Layer 4 of a small transformer language model trained on English Wikipedia (8 layers, counted from 0, width 128).
Take only the direct path to the model's output, skipping the later layers: a vector added to the residual stream pushes a token's score in proportion to its dot product with that token's output vector.

Output vectors of the tokens that the questions are about. A number n stands for (n - 500) times 0.0033.
"oss": 582,499,426,673,464,444,606,684,579,447,634,704,645,405,390,445,448,594,682,535,371,346,658,262,622,421,482,555,478,478,631,362,556,409,664,386,688,363,561,484,502,612,618,394,599,578,484,434,343,292,557,363,397,723,419,553,478,480,708,581,424,453,305,537,278,591,477,366,413,490,452,408,496,493,544,623,417,452,527,411,677,344,673,313,442,543,455,437,804,368,554,554,566,544,546,547,496,330,565,563,525,249,307,492,396,473,618,455,680,605,529,530,587,443,446,376,479,607,609,428,468,519,504,621,435,413,505,445
"mer": 343,520,598,598,635,461,507,659,616,431,624,510,610,289,295,557,524,389,578,716,788,413,503,512,517,288,736,617,417,550,591,285,652,528,618,550,479,542,364,517,590,482,395,356,395,517,607,464,210,661,505,559,459,502,460,495,368,482,511,332,174,520,364,524,662,412,392,361,510,531,589,472,581,484,450,674,368,261,751,524,556,192,593,474,626,471,584,555,335,479,360,542,593,451,731,413,584,522,563,373,587,421,448,534,321,530,528,594,506,482,399,649,480,508,520,406,635,608,421,565,474,554,210,656,487,500,629,471
"ory": 429,511,645,574,597,505,544,441,486,523,476,682,508,313,593,484,579,442,555,512,533,180,512,536,627,563,425,574,432,532,482,172,446,239,621,399,619,600,397,563,488,359,605,656,542,836,644,306,406,358,496,419,564,535,567,623,316,508,716,806,434,559,484,496,438,543,624,300,556,498,491,654,464,589,555,575,394,311,511,485,475,530,542,359,360,711,358,392,694,561,592,445,720,452,465,646,524,384,357,615,361,537,475,449,470,508,567,413,469,557,361,529,374,666,288,298,570,347,646,330,697,437,315,432,623,609,578,354
"ued": 319,523,224,640,544,568,563,830,484,768,372,715,489,453,421,374,448,475,616,444,510,527,839,318,587,401,549,689,487,599,512,344,460,411,429,403,516,612,412,445,623,402,530,541,561,636,538,300,411,363,384,492,473,433,450,604,439,392,414,456,470,604,520,536,313,696,648,470,326,369,559,526,491,697,638,439,323,390,612,639,773,442,421,285,481,524,502,475,492,566,417,343,561,519,580,405,474,407,586,495,339,588,557,566,438,294,419,594,648,730,425,709,519,635,369,500,426,694,602,482,565,425,485,416,362,532,614,297
"ad": 584,491,521,442,476,405,559,683,618,563,382,517,558,543,565,533,497,570,537,582,606,442,619,422,553,573,371,564,383,566,398,632,458,313,466,478,514,622,624,571,610,476,485,429,336,393,471,451,399,241,450,297,580,407,518,447,392,653,408,551,641,629,530,504,538,424,432,526,616,466,541,373,621,532,526,575,592,372,531,479,405,467,446,423,679,376,591,652,521,415,583,449,492,513,597,528,540,615,521,550,331,399,353,647,572,508,541,585,531,485,511,642,387,557,585,385,491,468,618,386,260,486,461,400,456,285,585,475
"ant": 446,503,540,559,552,424,570,452,353,541,288,501,578,407,473,434,535,462,524,602,721,337,508,402,404,539,657,705,364,623,378,526,524,394,384,511,573,543,574,452,555,394,366,399,358,711,537,382,527,586,479,424,549,596,671,598,401,540,592,533,462,696,535,619,363,459,405,527,442,451,104,651,562,741,332,498,475,445,609,438,628,521,636,397,428,548,323,481,682,529,569,443,501,384,827,444,482,449,449,638,513,517,462,478,454,447,509,528,590,321,288,569,357,509,668,567,542,495,573,572,360,432,420,700,453,597,400,440
"ment": 210,526,547,372,370,628,684,527,488,532,559,356,384,468,439,291,470,416,394,637,772,439,716,513,385,273,523,619,370,821,478,349,559,501,635,408,588,565,481,650,699,385,690,559,692,978,566,254,422,589,374,351,586,640,472,403,227,502,766,395,396,633,287,234,760,387,511,619,624,306,357,206,537,508,447,553,568,527,721,672,487,473,385,237,475,465,506,536,549,414,480,438,375,414,500,535,405,493,544,571,453,564,467,430,332,561,590,448,461,611,84,694,653,699,585,483,535,567,378,388,651,649,101,551,391,828,684,538
"inn": 574,518,344,655,528,347,610,594,613,510,558,626,528,542,445,516,627,477,614,637,474,221,507,330,552,589,497,461,373,697,496,482,471,444,521,528,400,408,411,518,670,566,368,533,536,542,505,322,308,322,598,445,411,559,477,466,503,549,648,447,352,452,447,506,416,398,504,462,376,535,663,510,580,422,422,516,457,490,614,546,843,383,545,279,615,652,406,588,555,364,537,409,649,296,674,387,521,604,422,664,351,329,349,560,590,498,430,390,498,527,303,412,441,626,610,592,419,637,549,589,703,442,531,575,457,435,478,601
"overnment": 400,520,297,488,542,534,678,918,583,694,508,609,343,446,329,361,317,356,451,708,279,452,587,415,326,362,644,670,392,830,539,262,320,568,707,470,634,599,519,723,416,583,439,697,543,661,535,471,407,392,356,307,542,704,447,702,515,463,484,408,638,593,536,371,478,644,429,531,515,298,453,481,429,580,577,521,404,458,508,668,675,382,457,572,482,526,553,654,657,542,344,409,737,169,428,449,639,585,480,397,572,411,254,546,518,352,502,468,500,847,270,543,495,749,428,518,363,304,567,401,511,428,493,571,169,554,571,394

Each question shows what one neuron of this layer's MLP adds at an activation of 1. A number n stands for (n - 500) times 0.0012.

n914: 602,593,558,585,407,582,605,582,497,491,618,542,637,465,612,506,642,531,567,334,535,566,459,429,509,406,531,564,443,523,618,491,476,541,503,405,671,322,398,605,477,380,506,547,673,476,503,500,576,417,506,472,509,719,543,482,426,518,514,417,531,260,391,444,463,395,470,472,472,454,479,329,556,264,503,552,618,561,609,506,732,704,455,546,455,524,327,528,439,582,681,446,229,538,533,361,343,331,443,652,428,450,429,433,562,535,682,529,506,563,518,547,361,441,614,384,514,617,644,378,438,446,530,578,470,308,338,697
Pushed up most: "oss"

n247: 387,491,535,360,464,619,500,352,573,545,518,581,494,359,497,413,398,369,436,377,477,545,571,692,407,380,556,637,434,271,535,466,335,509,516,487,694,503,364,376,497,577,693,709,475,416,403,582,656,470,427,606,580,529,665,563,459,478,336,433,399,328,542,613,660,570,638,533,584,497,450,429,316,486,546,320,532,430,576,378,675,594,552,380,393,525,345,429,551,522,452,674,553,570,572,481,678,557,475,513,406,497,309,503,422,650,464,537,583,531,528,349,525,327,538,455,521,619,376,399,638,684,557,412,651,515,379,717
Which of these tokens does it push down most? "ad"

n722: 609,551,514,455,584,584,516,430,516,460,417,492,382,636,541,614,536,489,415,668,586,335,443,571,483,618,432,364,403,410,427,611,497,527,474,523,514,614,518,535,442,356,567,632,616,486,554,531,624,463,348,443,560,576,449,696,474,523,436,591,474,473,693,517,497,403,430,416,284,681,472,584,710,491,373,443,411,549,581,511,514,494,461,559,551,522,463,468,424,452,455,439,591,445,442,434,357,702,506,418,572,315,656,327,442,601,527,783,552,434,475,459,489,517,402,548,326,626,638,596,454,456,573,436,423,357,508,533
Which of these tokens does it push down most? "ment"

n362: 242,560,371,661,434,431,354,432,484,403,429,545,515,606,205,590,439,627,520,415,445,409,558,552,539,489,468,621,384,484,370,444,560,568,384,593,653,453,532,607,527,490,505,508,760,559,552,500,443,514,506,503,364,557,359,460,527,567,603,549,476,522,547,480,610,451,412,645,418,362,639,465,518,426,483,480,394,566,600,602,647,545,500,425,555,506,491,401,601,554,522,601,399,566,525,544,307,613,492,365,500,456,559,656,485,548,467,331,285,604,491,674,550,564,418,474,633,588,503,411,500,627,483,619,363,441,500,345
Which three tokens does it push up most, strongest first? "ment", "ued", "oss"

n663: 417,432,549,490,379,538,431,470,667,350,491,485,619,423,462,651,582,428,569,400,600,523,591,641,269,237,614,474,433,567,623,494,663,376,382,585,445,494,579,323,527,707,509,588,701,561,497,419,486,549,201,602,549,376,471,674,355,398,445,460,557,398,619,483,366,559,423,427,351,705,433,737,641,486,449,371,556,625,561,503,572,474,530,425,534,427,695,490,536,646,552,395,586,537,484,378,395,199,379,373,607,538,535,615,527,619,454,600,509,443,574,567,646,310,551,471,448,426,429,617,589,353,448,519,427,417,584,583
Which of these tokens does it push down most? "ad"

n52: 734,633,493,503,503,516,608,370,418,429,715,458,426,559,510,560,535,510,513,729,413,372,474,403,555,652,534,540,490,593,625,532,457,547,530,497,474,288,478,459,625,473,421,634,529,529,551,671,610,472,289,493,321,493,671,526,448,440,609,577,558,349,476,560,445,313,324,361,470,466,526,309,530,443,468,447,692,684,637,589,467,432,500,454,260,390,388,249,262,444,615,452,410,588,471,803,388,427,526,572,510,329,471,513,571,637,438,401,621,568,526,599,465,397,471,619,762,464,440,382,467,286,592,617,529,568,500,500
Which three tokens does it push up most, strongest first? "oss", "inn", "ment"

n152: 657,608,386,320,431,465,552,562,412,546,525,410,430,404,436,506,555,575,488,506,396,423,706,521,538,536,544,281,544,520,522,403,383,517,633,500,341,681,520,552,381,503,540,390,459,550,503,342,491,684,572,524,641,560,527,334,503,621,333,612,685,617,491,694,506,449,361,463,402,561,441,612,528,329,474,491,515,530,771,422,458,538,500,372,497,497,473,597,380,452,506,547,626,476,538,470,726,678,529,494,420,546,622,587,451,537,460,535,483,318,330,541,378,465,550,539,557,411,568,440,297,579,345,444,709,455,463,371
Which two tokens does it push up most, strongest first? "ad", "ant"

n365: 503,747,570,557,445,506,348,385,560,510,485,552,490,461,298,500,439,707,551,368,457,620,509,529,509,478,523,386,288,645,576,453,560,503,478,449,414,467,512,570,582,375,488,334,596,553,573,591,639,506,487,580,370,484,522,384,715,468,518,465,471,518,416,346,547,420,575,337,532,497,500,521,599,462,376,471,393,758,491,408,586,282,701,661,543,305,547,487,452,541,461,435,655,407,503,433,404,500,326,443,737,558,522,398,558,574,479,534,693,488,387,691,694,435,766,287,551,550,575,424,375,326,503,628,478,381,425,484
Pushed up most: "mer"